Layer 2 of a small transformer language model trained on English Wikipedia (9 layers, counted from 0, width 64).
In attention head 1, each number of a token's query is one row of weights dot the token's vector x. The head spreads its attention over the tokens so far by the softmax of query dot key.

Query weights of the head. A number n stands for n times 0.0072.
q0: -16 -16 13 -21 14 40 -1 -10 -8 -34 31 15 9 6 -25 -25 13 -35 -15 19 -2 21 -36 43 -11 -23 15 18 14 35 22 8 18 -17 -3 -4 23 -13 -36 15 -24 -33 47 -19 23 53 16 10 33 -11 5 -1 -2 -4 -12 -5 -35 0 0 -29 -48 9 3 -1
q1: -19 15 22 -26 6 83 -36 -38 18 -52 31 11 14 33 -30 -63 22 -15 -10 14 -2 15 -7 27 -3 -76 -11 17 24 10 39 5 25 -36 -39 -3 55 -20 -41 24 -14 -7 -3 -26 3 46 0 -12 27 10 15 -23 -7 -3 -12 -7 -27 7 0 -23 -9 16 27 12
q2: -32 -25 28 -19 40 25 13 -9 20 -28 -8 15 -13 7 -33 -36 -9 -34 -33 -3 -19 16 -10 56 -44 -34 21 24 5 18 8 38 31 -18 -6 15 52 -15 -22 27 -21 -18 5 -41 37 58 20 1 5 22 20 -17 -20 -3 47 -28 -4 -24 24 -46 1 22 13 -11
q3: 6 0 26 -5 16 11 -3 -17 68 -8 25 -33 19 34 -17 -42 -9 21 -15 -64 -39 15 -16 27 -11 -11 15 -21 -1 -32 13 28 -24 -9 -11 66 19 -53 -1 -15 -16 -9 -38 -27 -12 -15 16 -14 -1 24 26 19 34 65 2 29 18 -19 -18 10 -4 0 -3 -21
q4: 32 6 -35 25 -33 -74 1 37 0 47 -13 -3 -16 6 46 54 8 56 17 -18 -12 -6 45 -43 13 50 -10 -32 5 -21 -32 -23 -50 35 20 1 -68 39 45 -38 16 36 -24 45 -47 -80 -29 0 -45 -3 5 25 -1 9 0 0 27 -4 8 46 64 -45 -5 11
q5: -12 -8 30 -37 5 37 26 6 2 -42 8 10 3 -14 -34 -46 -6 -7 -15 -13 -7 12 -4 11 -27 -42 -7 38 -3 -3 30 17 30 -27 0 4 30 -7 -22 21 -26 -16 6 -22 29 55 14 25 7 -10 -3 -27 3 -9 23 -4 -12 9 -4 -18 -23 21 -4 -10
q6: 5 26 -74 58 17 -87 -40 24 2 59 -15 5 -15 7 64 71 7 44 9 24 -2 -10 33 -34 64 65 -26 -59 -16 29 -24 -31 -67 55 -5 -19 -63 4 32 -36 24 41 -1 72 -94 -70 -9 -34 -14 10 -11 33 8 -14 -64 39 26 -2 -17 43 18 -22 -9 7
q7: 24 -16 19 15 37 -7 10 -29 4 -56 -8 11 -17 1 4 29 -13 30 12 -12 -6 -13 29 -16 -24 -12 27 6 10 -28 -21 -46 22 -37 13 -52 27 5 -10 -9 4 4 51 -4 5 3 -34 -47 4 17 12 56 39 33 -26 5 -22 27 33 -6 -15 -8 -12 -25
q8: -29 -38 14 8 -22 14 9 7 -32 -23 5 0 3 -10 60 -60 -2 22 6 2 49 4 32 6 12 -4 5 -16 -3 8 -8 33 -4 -30 9 -29 -17 24 -1 -5 -30 6 27 17 18 -23 -6 -25 -29 7 35 -33 -7 -17 6 4 17 -18 9 -16 -1 17 -3 46
q9: 12 16 -7 -28 -26 -30 -4 15 24 37 -16 13 -4 36 -26 -35 4 -4 -4 -2 36 -22 -4 -4 -26 0 33 44 -21 -39 29 6 11 9 24 22 -1 2 -8 -11 4 28 7 -22 -1 9 -14 15 21 24 -61 -23 -23 -5 15 23 17 -4 -7 -17 27 -2 -28 0
q10: -61 -51 11 55 -20 -20 -20 5 1 20 -13 -6 -17 31 -62 1 0 -59 15 -1 8 12 -2 34 -2 8 31 19 -4 -43 22 11 -26 -22 9 16 -11 -16 15 -4 -15 -10 -20 71 -15 -41 23 23 -6 -14 39 14 37 -38 42 -15 4 10 -26 18 29 -13 -6 27
q11: -48 27 1 -5 15 -27 -11 -16 -8 3 -2 -14 5 4 14 -19 -6 -41 27 22 16 33 12 41 29 -28 29 4 -15 -43 -16 -13 -35 -29 -11 26 11 -2 -78 -3 25 2 60 15 46 -3 -35 36 -2 13 -21 -20 -2 37 -34 58 5 19 -6 19 -2 6 3 3
q12: 8 -50 6 -20 -21 -27 13 -22 55 -16 -34 11 23 -4 12 -12 -26 48 -19 -30 60 -24 -21 58 14 -13 -32 40 15 -8 19 3 5 14 -13 30 1 4 2 -43 4 38 3 -3 -4 66 -1 -24 4 -18 -31 -9 21 -17 -2 -27 4 -15 -8 -35 -9 25 58 0
q13: -39 -8 -13 9 1 24 -17 -4 28 20 17 36 -34 -20 21 -2 -16 -40 -10 -18 68 -23 -33 3 -37 -24 10 -63 2 19 -20 -9 27 -1 16 33 7 -8 -2 4 11 33 -10 48 12 -30 44 9 -22 4 32 37 0 35 -19 -32 -35 -34 -10 -42 -2 31 -34 23
q14: 30 -9 18 0 15 27 10 -11 -40 3 8 12 62 -8 4 -9 3 -19 -17 11 6 17 -34 18 -36 -27 -8 2 39 -18 3 24 10 -18 -39 -26 -9 20 24 -57 -10 11 10 30 4 -36 19 26 -86 56 -3 15 5 -25 13 14 9 -3 14 4 6 -17 26 -22
q15: 49 27 -8 10 11 -5 -20 -45 -16 -12 -3 -49 11 15 -28 -2 19 -6 -6 -18 17 -35 4 10 67 36 38 6 -44 -13 -23 -21 -22 0 4 10 20 36 19 -10 10 -3 -12 -1 50 -9 -19 13 4 5 6 5 -17 11 16 -61 -20 35 24 -36 -31 44 -17 12
q16: -34 5 1 -5 -47 11 1 13 -56 -10 15 -34 23 -17 3 14 -1 -14 45 -13 13 -58 -20 9 27 -4 16 -13 9 8 -67 5 36 -41 -2 -17 15 -17 -29 -10 31 -19 -30 48 -9 -4 9 6 -27 18 27 -20 -12 25 1 25 58 -30 -1 1 -4 36 -5 52
q17: 3 -6 9 9 35 -15 -10 3 30 -11 -22 -2 28 -29 -33 -17 -9 -7 -35 46 23 2 13 5 -7 1 -17 -19 10 19 -5 24 56 14 -36 4 -50 20 -29 28 -2 25 -14 -6 -8 -44 -35 1 17 -8 71 -31 54 -16 6 -32 -27 -15 -11 -13 -11 -5 31 35
q18: 0 -29 -6 46 -37 30 -22 4 50 -22 -6 31 12 -24 20 17 11 -23 26 13 -41 60 -45 -77 28 -4 21 1 13 13 -17 1 -36 -22 -23 -16 58 19 -31 12 -37 6 0 1 28 37 30 -28 -2 20 11 -12 3 -12 -6 19 -49 48 10 -15 -17 -9 -19 -13
q19: -70 -15 36 -10 1 40 -13 19 28 39 17 29 -10 35 -45 -48 15 -31 9 -13 21 1 59 3 23 -24 -47 -4 -30 -4 -11 7 -7 15 34 16 -18 -42 -6 -50 16 -23 -34 12 26 -26 -4 12 17 10 3 25 40 -31 -14 -19 30 -14 55 1 -30 30 -12 -15
q20: 23 18 19 -37 8 9 2 12 24 -4 75 4 58 22 59 5 7 -5 -17 -10 -48 15 17 35 3 -43 -41 10 0 -11 -23 -27 -16 -44 -15 -16 47 41 -12 19 -31 -7 -51 -28 15 -8 -29 17 -6 -24 41 -14 5 6 -22 11 1 -26 30 5 -9 24 -24 2
q21: -26 -26 -53 -11 13 8 30 -20 9 11 40 -9 -2 43 44 -4 13 -18 -29 35 -25 -19 -28 -2 -13 24 0 33 36 -28 -37 18 0 -25 -1 14 18 -12 -23 -14 0 -39 -3 0 10 -9 -27 -20 16 8 -4 19 6 -1 -4 -15 -9 23 29 30 19 27 -34 -8
q22: -45 22 30 17 -29 -16 5 -70 17 1 -12 8 24 11 21 16 53 -13 32 -18 -13 -23 48 25 12 22 18 -10 38 -6 3 2 -37 17 -9 -67 -43 34 -40 -3 7 -10 -1 -28 29 -34 53 -16 2 -26 15 -14 4 34 5 17 46 -31 54 -10 3 -52 -14 0
q23: 5 40 -15 -51 21 7 -26 -41 5 22 20 4 -17 -39 6 -38 -7 20 33 -42 14 -26 67 8 -34 -13 27 27 20 -4 -31 38 30 0 -32 11 -16 -27 0 -45 7 15 -5 46 36 29 2 -60 -7 -24 -15 10 -2 32 38 11 -39 15 -11 -10 54 7 -46 20
q24: -24 -13 -27 -33 -70 -7 -40 -37 54 -11 -4 -1 -5 -19 -1 18 8 -9 44 -3 6 17 -12 38 0 -58 2 60 17 16 1 -43 19 1 -42 -31 -1 -25 20 26 -1 17 -29 6 17 -10 -59 -5 30 8 -10 52 31 -14 34 49 33 33 -28 -16 22 28 66 -70
q25: -23 -5 30 -26 7 39 -44 6 15 -21 32 -15 54 6 12 21 40 24 -8 7 -7 5 -10 2 -9 -18 -28 -12 -70 -35 -3 4 35 -13 7 1 15 -6 29 1 -5 36 17 27 -35 -17 -31 -71 -18 20 -7 29 34 -28 3 -59 16 -1 14 18 20 -40 7 31
q26: 4 -21 -20 32 31 -18 -14 -23 -20 0 60 32 50 -5 0 -30 -10 -23 37 -16 -53 14 -46 -18 17 -20 27 20 11 39 -9 -10 -5 -15 18 6 -31 39 -10 -4 -10 -23 22 -10 21 -3 7 -29 -18 -10 -8 11 9 -5 -1 -9 -9 33 -19 -9 -28 0 8 26
q27: 20 -37 15 -57 36 -20 -4 -14 13 -31 -14 23 -34 -1 -19 -12 -20 -23 24 5 8 -5 17 -9 12 15 1 -24 -12 17 -6 22 -25 37 14 -19 -3 19 -23 18 -3 -1 -13 -31 4 54 38 62 -11 -4 33 14 -12 -52 -31 -10 16 37 -2 16 14 4 -28 -33
q28: -22 -13 6 -50 -2 27 1 -15 7 31 33 3 7 -15 -17 -21 43 -31 -7 -44 25 11 8 -45 -10 11 16 -35 36 -25 26 14 5 -12 8 17 13 20 12 -39 24 31 21 -37 -2 11 -15 30 -11 -27 35 -19 -4 -5 10 54 -4 -4 -13 0 -57 26 3 -62
q29: 40 2 0 10 28 2 66 -10 10 -24 -10 -23 0 14 7 0 -12 -31 -15 0 -20 -30 -6 -3 24 -23 -12 4 18 -10 21 30 8 -4 -11 13 -19 -14 37 20 -22 1 -26 -38 8 49 -27 -35 4 -14 21 19 1 13 28 14 -44 -71 12 -14 26 -34 -6 27
q30: 15 -8 29 -4 11 8 -41 -7 7 -30 31 -35 35 5 -43 32 -29 -10 51 -2 2 -25 19 9 -39 -29 26 1 -31 13 73 -13 -6 -9 2 40 -20 -34 25 -31 17 -8 -7 -14 35 1 8 -28 -19 14 8 -25 7 -16 -33 44 -11 10 9 9 -5 28 10 -31
q31: 33 25 -22 59 -18 -1 6 -62 -45 5 33 20 11 24 -10 -19 11 7 -26 -56 -2 11 -42 24 -6 -12 -49 -47 4 41 -13 61 11 -4 -13 9 -44 24 -16 16 18 -11 10 34 17 53 -21 17 -15 6 -6 -36 18 -12 -34 -4 19 8 -32 -12 26 -4 -10 -11

Each question shows a short text with each token's key, already scaled and adjusted for position as the last token sees it. A number n stands for n times 0.034.

Then comes the last token's vector x. A number n stands for n times 0.037.

0 "ap": -3 -22 73 10 -27 25 26 7 1 -2 11 5 -1 -1 -10 -1 6 -2 12 -1 4 0 -9 4 6 -4 7 0 0 -2 2 6
1 "ra": 23 -30 79 7 -17 28 29 4 3 -1 4 -2 -8 -7 1 -1 7 -2 9 6 12 -4 -11 6 5 -8 2 1 -4 -4 -2 -2
2 "ul": 30 -34 75 12 11 23 29 10 0 0 15 7 0 -8 -3 -5 10 -6 14 13 3 -11 -12 8 12 -1 -3 5 -3 -1 6 -4
3 "i": 4 -35 79 9 29 22 34 11 3 -4 6 7 -5 -6 -3 0 5 -4 13 8 7 -3 -7 10 12 -1 3 2 -4 -4 4 -5
4 " N": -12 -43 81 4 25 17 35 9 -2 -1 5 5 -1 1 -1 5 7 -4 15 9 7 -4 -10 8 8 -1 2 2 3 2 6 0
5 "P": -33 -35 76 4 -6 11 31 10 -3 -1 6 12 -2 -4 -11 -3 0 -7 17 1 9 1 -5 5 6 -3 5 2 4 -2 5 6
x: -9 21 -33 15 10 -11 -25 18 3 16 -24 -32 -19 2 14 8 11 -14 -2 -4 -20 -46 5 4 34 47 -4 -29 15 -2 -4 15 3 -7 3 13 -1 -15 55 -2 39 54 -8 3 -29 -17 9 1 -20 7 6 -13 10 -33 -6 35 31 3 -13 -42 4 -34 -16 15
To which token does the last token give the most attention? 4 " N"

0 " Pal": -11 -33 89 10 -36 34 29 6 1 3 13 10 -5 -1 3 1 6 2 13 14 7 1 -3 8 8 0 7 -3 0 0 9 1
1 " |": 15 -35 79 9 -17 21 30 9 -2 0 0 -2 5 -4 -5 2 -1 3 15 7 10 -7 -10 0 7 2 2 1 6 0 7 4
2 " ": 21 -42 85 11 5 21 33 11 -4 -2 12 2 0 -2 -1 -2 1 6 12 7 9 0 -3 5 6 5 3 0 0 2 2 5
3 "6": 2 -43 86 2 23 12 29 6 -4 -4 8 2 -2 3 0 -7 1 5 9 9 10 6 -7 4 6 6 4 5 1 0 6 1
4 "9": -22 -37 83 4 17 12 33 8 -5 -4 6 5 -2 -2 -3 -3 -5 -2 18 7 12 6 -13 5 4 -1 1 0 2 0 4 -5
5 ",": -27 -35 78 2 3 14 38 2 -2 -6 3 -7 -2 2 -4 0 0 2 20 5 16 3 -3 5 4 -5 7 5 5 -3 3 -8
x: -35 3 -2 18 25 -12 12 -20 2 17 12 13 -13 -1 42 2 17 -4 -20 20 -25 -42 -4 22 16 47 9 4 -2 -6 47 -8 36 27 -22 -8 7 -20 32 -11 -13 56 -1 7 -19 -5 -10 -16 -15 13 21 -3 2 -46 -26 7 -1 13 -1 -6 -35 -36 -24 -18
Which token does the last token look at most, and with what share of its attention? 5 ",", with about 40%

0 " Gu": -9 -37 92 6 -33 37 31 12 2 1 5 5 -9 1 -2 1 9 1 11 11 8 -4 -4 11 9 1 7 -2 1 -3 8 0
1 "ard": 25 -33 90 6 -18 29 32 6 3 0 7 2 -2 -5 -2 -6 6 -3 14 8 10 -4 -12 5 12 -2 10 5 -3 -10 6 7
2 "ian": 31 -30 80 7 8 23 34 18 3 -8 6 10 -8 -6 5 -1 4 -4 17 9 14 -7 -8 8 7 6 4 -1 -1 -6 3 -3
3 " as": 14 -36 76 6 18 22 39 11 -6 -4 10 1 -7 -6 -4 1 -2 -2 18 3 13 1 -12 6 4 7 2 1 -6 -5 -2 -8
4 " one": -10 -41 79 5 21 21 39 8 -3 -3 5 4 -2 1 -2 1 3 3 9 5 17 -1 -10 3 -2 -1 5 -2 -9 -2 -2 -3
5 " of": -19 -40 73 4 3 12 35 13 -1 -4 14 -8 -14 5 -1 -2 2 3 12 5 9 3 -6 4 -1 -3 6 5 4 -6 2 -5
x: -3 14 -16 14 35 -46 9 18 -20 32 12 5 -22 -3 51 -18 -3 -35 13 -5 -19 -23 22 6 20 18 6 -30 -14 3 35 -18 15 33 4 -8 1 12 -2 28 -11 38 -22 -6 -17 3 3 14 6 21 -1 13 -10 -43 -25 34 -25 15 22 -16 -49 -3 -35 -33
To which token does the last token give the most attention? 5 " of"

0 "1": 4 -25 79 7 -30 26 28 13 -2 -3 3 2 -5 -1 -5 -2 1 9 15 8 14 3 -11 5 7 -1 1 1 6 3 2 -5
1 " |": 18 -33 77 9 -19 21 30 9 -3 2 1 -6 6 -4 -6 3 -2 0 15 7 8 -7 -11 4 3 -4 2 3 7 3 8 2
2 " ": 23 -42 88 10 7 20 34 12 -5 -1 11 -2 1 -1 -1 -2 -1 4 12 6 8 0 -4 5 4 3 2 2 1 3 1 5
3 "1": 0 -35 81 3 17 9 32 10 -2 -6 7 -1 -8 5 3 -2 0 5 10 2 12 5 -7 3 -1 4 3 4 9 1 4 0
4 "5": -25 -39 84 2 14 13 30 5 -5 -2 3 -1 -2 2 1 -5 -4 3 12 7 12 5 -15 6 4 -1 3 3 2 2 0 -1
5 ".": -34 -48 89 11 3 11 37 10 -3 -6 7 -2 -2 0 3 -7 1 -2 18 -1 16 -3 -8 2 3 0 7 3 0 1 9 -5
x: 9 31 -47 15 -1 -39 -13 -17 -4 23 -13 -21 0 27 23 -12 15 -18 -5 28 -8 -19 -11 32 -5 49 24 -49 24 -6 31 -18 41 14 5 -14 -20 -8 20 -12 13 44 6 6 -4 4 -6 -1 -28 -8 8 -3 12 -47 -23 15 21 -12 32 -8 -32 -17 -28 -13
To which token does the last token give the most attention? 3 "1"

0 "ood": -10 -26 84 11 -27 31 35 13 2 -1 3 5 -4 2 1 1 5 0 11 6 17 0 -8 14 11 4 6 0 -2 -3 8 -6
1 " and": 10 -25 73 5 -21 24 37 13 -1 -9 5 -4 -5 2 -2 3 5 9 18 7 13 -3 -11 1 4 4 7 0 2 -5 5 -4
2 " soc": 35 -37 83 10 3 27 33 14 6 -4 0 8 -9 3 -6 2 0 4 16 1 17 -3 -10 14 -3 -4 7 2 -7 4 3 -2
3 "iety": 13 -31 72 5 25 25 37 13 7 -4 2 6 -8 2 -2 -7 0 3 19 3 11 -3 -9 14 3 2 4 3 -1 -2 6 -8
4 ",": -9 -36 78 1 24 17 38 5 -2 -7 2 -5 -4 0 -3 0 5 5 21 5 15 2 -2 5 6 -2 4 4 4 -2 4 -9
5 " bl": -38 -43 91 14 5 12 36 11 2 -4 5 1 -9 3 -6 4 8 2 11 2 10 0 -10 6 -3 1 2 2 -11 1 10 3
x: 15 16 0 19 -22 -34 17 14 13 2 -14 -46 -20 6 68 -21 8 -28 -26 18 -16 -22 -4 21 3 19 -12 -54 -12 29 7 1 17 17 -36 15 -1 -23 1 -7 25 17 -19 -11 26 17 19 -9 -30 36 -18 11 28 -43 -3 13 23 36 12 -15 -14 10 -11 -11
To which token does the last token give the most attention? 5 " bl"

0 "l": -3 -23 82 9 -37 31 26 7 -2 0 10 -4 -1 0 -1 -2 6 -2 7 10 4 -3 -12 10 -3 -6 5 9 -1 -4 8 3
1 "u": 25 -35 80 5 -15 30 29 6 0 -2 7 -2 -5 -8 -2 -4 10 -11 7 14 10 -6 -12 9 11 -5 2 6 -6 -7 4 -5
2 " |": 25 -36 76 8 3 19 31 8 -3 1 3 -4 6 -5 -7 3 -1 2 15 7 10 -8 -13 3 7 0 4 2 5 1 6 2
3 " Dire": 17 -40 76 4 22 20 33 9 1 -1 8 9 -4 2 0 4 4 -7 15 6 12 -4 -12 5 1 -4 5 7 3 0 0 -8
4 "ctor": -19 -33 75 6 26 18 33 10 6 -2 5 5 -6 1 -5 -11 1 -5 17 0 11 -5 -10 8 0 0 7 4 2 -5 2 0
5 " |\n": -22 -42 73 5 -3 4 33 10 -2 1 -2 2 4 2 -9 -3 -1 2 12 4 10 -3 -5 3 9 -2 -1 3 5 0 3 -3
x: -3 35 -11 -38 12 -12 25 11 27 10 -1 -11 4 5 23 -7 -5 12 -4 -14 -11 3 -4 27 31 11 -13 -16 -10 -11 40 -7 25 -17 16 -15 0 11 9 -29 -13 65 -4 4 -20 23 17 24 -10 -18 -14 -34 17 -58 -31 14 9 26 4 -30 -40 -18 -15 17
To which token does the last token give the most attention? 2 " |"

0 "l": -3 -23 82 9 -37 31 26 7 -2 0 10 -4 -1 0 -1 -2 6 -2 7 10 4 -3 -12 10 -3 -6 5 9 -1 -4 8 3
1 "u": 25 -35 80 5 -15 30 29 6 0 -2 7 -2 -5 -8 -2 -4 10 -11 7 14 10 -6 -12 9 11 -5 2 6 -6 -7 4 -5
2 " |": 25 -36 76 8 3 19 31 8 -3 1 3 -4 6 -5 -7 3 -1 2 15 7 10 -8 -13 3 7 0 4 2 5 1 6 2
3 " Dire": 17 -40 76 4 22 20 33 9 1 -1 8 9 -4 2 0 4 4 -7 15 6 12 -4 -12 5 1 -4 5 7 3 0 0 -8
4 "ctor": -19 -33 75 6 26 18 33 10 6 -2 5 5 -6 1 -5 -11 1 -5 17 0 11 -5 -10 8 0 0 7 4 2 -5 2 0
5 " |\n": -22 -42 73 5 -3 4 33 10 -2 1 -2 2 4 2 -9 -3 -1 2 12 4 10 -3 -5 3 9 -2 -1 3 5 0 3 -3
x: -3 35 -11 -38 12 -12 25 11 27 10 -1 -11 4 5 23 -7 -5 12 -4 -14 -11 3 -4 27 31 11 -13 -16 -10 -11 40 -7 25 -17 16 -15 0 11 9 -29 -13 65 -4 4 -20 23 17 24 -10 -18 -14 -34 17 -58 -31 14 9 26 4 -30 -40 -18 -15 17
To which token does the last token give the most attention? 2 " |"

0 "ic": -4 -24 75 7 -29 32 29 12 3 -5 -1 3 -2 4 -4 2 5 0 19 3 6 -7 -9 13 10 0 4 1 -1 -1 -3 -2
1 "y": 24 -29 82 7 -22 30 32 7 3 0 3 2 -5 3 -8 -6 0 -7 15 4 13 -5 -15 6 6 -5 3 2 -1 -3 5 -7
2 " and": 23 -29 74 5 -3 22 38 12 -1 -8 5 -4 -4 1 -4 2 5 7 18 6 14 -3 -12 1 4 4 7 1 2 -5 4 -5
3 " ": 8 -44 83 11 21 18 34 11 -5 -1 12 1 0 -1 -2 -2 1 6 13 7 9 0 -3 6 5 3 1 1 0 4 1 2
4 "eth": -22 -39 84 15 26 17 34 8 -1 2 6 7 -11 9 3 -4 8 -1 18 4 11 3 -3 3 4 -2 5 1 2 -1 -2 -2
5 "ics": -27 -34 78 3 -1 16 40 11 5 -4 0 1 1 1 -4 -3 1 0 21 4 11 -2 -10 10 10 2 2 1 -3 1 -2 -7
x: -13 -5 -18 45 21 -29 15 -13 -7 -15 4 -17 0 -20 42 17 -13 20 -16 6 -26 5 13 20 48 14 9 -28 -18 -10 42 12 12 27 8 4 -18 5 43 -35 27 55 3 13 -9 -17 -16 -17 13 -3 -21 -10 4 -31 -46 -3 -7 15 -6 -6 -3 -9 -25 -20
To which token does the last token give the most attention? 5 "ics"

0 " ": -3 -36 88 10 -24 28 32 12 -5 -1 11 -2 1 1 -1 -3 -1 5 12 6 9 0 -5 5 3 5 2 3 2 3 0 5
1 "3": 21 -35 90 3 -10 19 30 6 -3 -3 8 -3 -5 5 3 -9 -3 4 11 7 14 5 -11 3 1 7 2 1 6 1 5 1
2 "2": 22 -30 83 2 15 20 32 7 -3 -3 1 -2 -4 -3 -3 -8 -8 1 15 9 16 6 -13 7 6 -4 3 0 2 -1 3 -5
3 ".": 17 -44 88 11 29 20 35 10 -3 -6 7 -2 -2 1 3 -8 2 -2 18 -1 17 -3 -8 2 3 0 7 3 0 1 9 -6
4 "5": -25 -37 85 6 17 13 33 2 -7 -3 7 1 -3 4 3 -6 -3 1 13 10 14 5 -13 8 9 0 2 6 2 -2 4 -2
5 "4": -26 -39 85 6 -11 11 35 1 -6 -2 9 2 -2 4 3 -7 -4 0 15 9 15 4 -14 7 6 0 1 3 3 -3 5 0
x: -21 34 -44 2 -13 -28 23 -6 13 55 -26 -13 17 6 26 43 -8 -22 -42 4 -9 -27 -7 8 35 30 17 -35 2 -6 10 -3 15 40 -15 -14 -35 2 45 -5 -9 37 -11 25 4 -7 12 -15 -12 10 -5 0 -6 -5 -27 -1 19 12 14 -6 -21 -12 -28 14
Which token does the last token look at most, and with what share of its attention? 4 "5", with about 90%

0 " In": -12 -25 80 9 -31 28 34 15 -3 -5 11 1 -4 0 -5 4 7 2 16 8 13 4 -12 12 8 6 5 2 1 3 1 -11
1 "stit": 29 -27 79 9 -25 26 28 11 3 -3 9 4 -1 2 -8 -3 8 6 16 9 11 -2 -11 6 -1 -4 10 4 0 7 0 0
2 "ution": 23 -27 71 3 4 25 34 7 5 1 5 6 -2 1 -10 -5 0 5 16 2 9 -3 -17 9 1 2 5 4 -6 -4 4 -4
3 " Bu": 18 -43 86 -2 28 19 32 12 2 3 4 3 -8 2 -5 6 1 0 14 10 7 -2 -6 6 8 -2 8 6 -6 -3 10 -7
4 "ild": -23 -41 86 3 26 18 30 8 2 4 -1 1 -3 -1 -4 4 5 -3 8 6 19 1 -13 13 7 -1 6 1 -2 -2 1 -1
5 "ing": -28 -39 82 9 2 12 36 10 0 0 1 6 -6 2 -2 1 3 1 14 4 11 -2 -14 4 13 1 6 -1 -6 -9 2 -4
x: -20 -7 -50 25 -1 -42 23 9 11 5 7 -30 -5 -31 72 -22 -7 1 -11 -6 8 -4 -4 15 42 -1 5 -47 -5 23 28 -2 23 33 -5 7 -12 22 32 -30 26 27 7 8 22 -34 -14 8 -13 -3 -14 1 39 -24 -38 -1 1 3 22 -18 20 -17 -16 -26
Which two tokens does the last token look at most, in order? 4 "ild", 5 "ing"

0 "1": 4 -25 79 7 -30 26 28 13 -2 -3 3 2 -5 -1 -5 -2 1 9 15 8 14 3 -11 5 7 -1 1 1 6 3 2 -5
1 " |": 18 -33 77 9 -19 21 30 9 -3 2 1 -6 6 -4 -6 3 -2 0 15 7 8 -7 -11 4 3 -4 2 3 7 3 8 2
2 " ": 23 -42 88 10 7 20 34 12 -5 -1 11 -2 1 -1 -1 -2 -1 4 12 6 8 0 -4 5 4 3 2 2 1 3 1 5
3 " |\n": 6 -39 74 4 23 12 32 11 -2 2 -2 0 5 1 -9 -3 -1 2 11 5 9 -4 -6 4 7 -2 -2 3 5 1 5 -2
4 "|": -9 -37 66 2 14 15 32 8 -5 5 -4 -1 6 -8 -7 -3 -1 0 7 3 13 -8 -13 2 4 0 1 6 7 -1 0 3
5 " ": -22 -46 83 9 -2 6 35 12 -5 -1 10 0 2 -2 -1 1 1 2 12 7 10 0 -2 2 3 5 3 2 2 4 -1 3
x: -14 21 -45 -24 11 11 -6 15 21 30 -19 -2 1 23 50 28 -35 -11 -19 15 -26 -7 8 27 -1 8 -9 -27 21 1 54 1 41 -27 15 -19 -45 -26 -3 -26 20 21 10 2 3 -2 3 6 -17 9 12 7 -4 -47 -1 27 -13 26 -2 -4 -12 -6 -47 1
To which token does the last token give the most attention? 3 " |\n"

0 " ": -3 -36 88 10 -24 28 32 12 -5 -1 11 -2 1 1 -1 -3 -1 5 12 6 9 0 -5 5 3 5 2 3 2 3 0 5
1 " |": 18 -33 79 7 -18 20 29 9 -2 2 0 -8 6 -3 -3 2 -3 0 14 6 10 -7 -12 2 3 0 1 5 7 2 5 3
2 " ": 23 -41 88 9 7 20 34 12 -5 -1 12 -2 1 0 -1 -3 -1 5 12 6 9 1 -5 5 4 5 2 2 1 3 0 5
3 " |": 9 -36 79 7 24 13 31 9 -2 2 0 -8 6 -3 -3 2 -3 0 14 6 10 -7 -12 2 3 1 1 5 7 2 5 3
4 " ": -16 -45 88 9 18 11 36 12 -5 -1 11 -2 1 0 -1 -3 -1 4 12 5 9 1 -5 5 4 4 2 2 1 3 0 5
5 " |\n": -23 -41 74 4 -4 3 33 11 -2 1 -2 -1 5 1 -9 -3 0 2 11 5 9 -4 -6 4 7 -2 -2 3 5 1 4 -2
x: 1 29 -12 -36 14 -21 21 8 26 10 2 -13 0 6 28 -5 -8 11 -2 -12 -8 7 10 27 19 15 -9 -15 -13 -8 35 -11 25 -16 12 -16 -4 11 3 -23 -15 69 -8 6 -29 25 23 25 -8 -16 -18 -32 16 -60 -29 19 7 33 0 -23 -36 -26 -18 21
Which token does the last token look at most, and with what share of its attention? 3 " |", with about 50%

0 "g": -1 -21 80 10 -38 29 28 10 -1 -5 9 2 -5 -5 -8 3 13 0 11 8 9 -1 -6 7 10 -3 -1 5 2 -5 8 -5
1 "ot": 27 -24 84 7 -19 30 36 6 2 0 4 11 5 -1 -3 -3 1 -6 17 8 12 0 -11 7 11 -6 6 3 1 -6 3 4
2 "i": 28 -32 78 9 15 26 32 9 2 -4 7 5 -7 -6 -2 0 5 -3 14 9 7 -3 -6 10 13 -4 3 2 -4 -5 6 -7
3 "ations": 12 -27 75 1 20 23 40 9 6 -3 7 1 2 -1 -5 -5 2 1 18 3 7 -3 -17 10 5 7 1 -1 -4 -2 -1 -6
4 " and": -7 -31 70 4 21 15 38 13 -1 -9 4 -4 -4 0 -4 3 4 6 17 7 12 -3 -11 0 3 4 8 2 2 -6 4 -3
5 " acc": -28 -43 79 10 6 15 38 3 -4 0 8 7 1 0 -6 5 7 -1 13 14 11 1 -11 -1 7 2 2 3 -8 -2 2 -2
x: 8 19 -29 15 -2 36 7 3 35 23 -2 -11 19 -15 32 -9 -17 -12 -28 20 -18 -3 -14 12 7 10 12 -42 -23 1 13 11 3 20 -25 -10 1 -28 -17 -17 21 39 -24 -9 -1 4 20 -2 1 46 -12 -17 47 -68 3 -16 28 41 14 -24 -11 -18 -37 -4
Which token does the last token look at most, and with what share of its attention? 5 " acc", with about 50%

0 "4": 3 -30 85 8 -25 29 31 7 -3 -3 4 2 -3 1 -3 -7 -5 1 16 8 15 2 -12 6 4 1 2 -1 2 -1 2 0
1 ".": 22 -37 88 12 -28 29 33 9 -4 -6 7 -1 -1 0 2 -6 1 -3 19 2 16 -1 -8 4 6 -2 6 3 -1 -1 10 -7
2 "0": 26 -33 86 9 15 20 34 5 -7 -6 7 3 -2 1 2 -4 0 5 16 12 10 6 -11 9 8 -3 -1 4 4 -2 6 -3
3 "6": 1 -35 86 5 33 17 32 3 -6 -5 7 2 -2 4 0 -7 -4 0 13 13 15 6 -10 8 10 -1 2 7 0 -3 6 -2
4 " |": -16 -39 79 11 22 12 33 8 -4 2 1 -5 7 -3 -6 2 -3 -1 15 8 10 -8 -12 4 5 -3 2 4 7 2 8 1
5 " +": -28 -45 87 0 -1 10 34 5 -3 0 5 -4 6 -3 5 1 1 5 11 0 8 -4 -8 3 3 -3 4 3 4 0 2 7
x: -8 15 3 -1 3 -36 13 -34 11 8 -30 -4 10 6 35 37 -20 -23 -3 4 -32 -17 -6 8 10 -1 4 -42 13 -2 58 -15 15 9 -22 4 -21 -17 8 -38 11 66 22 24 -8 2 4 -4 16 13 31 14 -10 -43 1 4 14 17 -3 -3 -22 -8 -41 5
To which token does the last token give the most attention? 4 " |"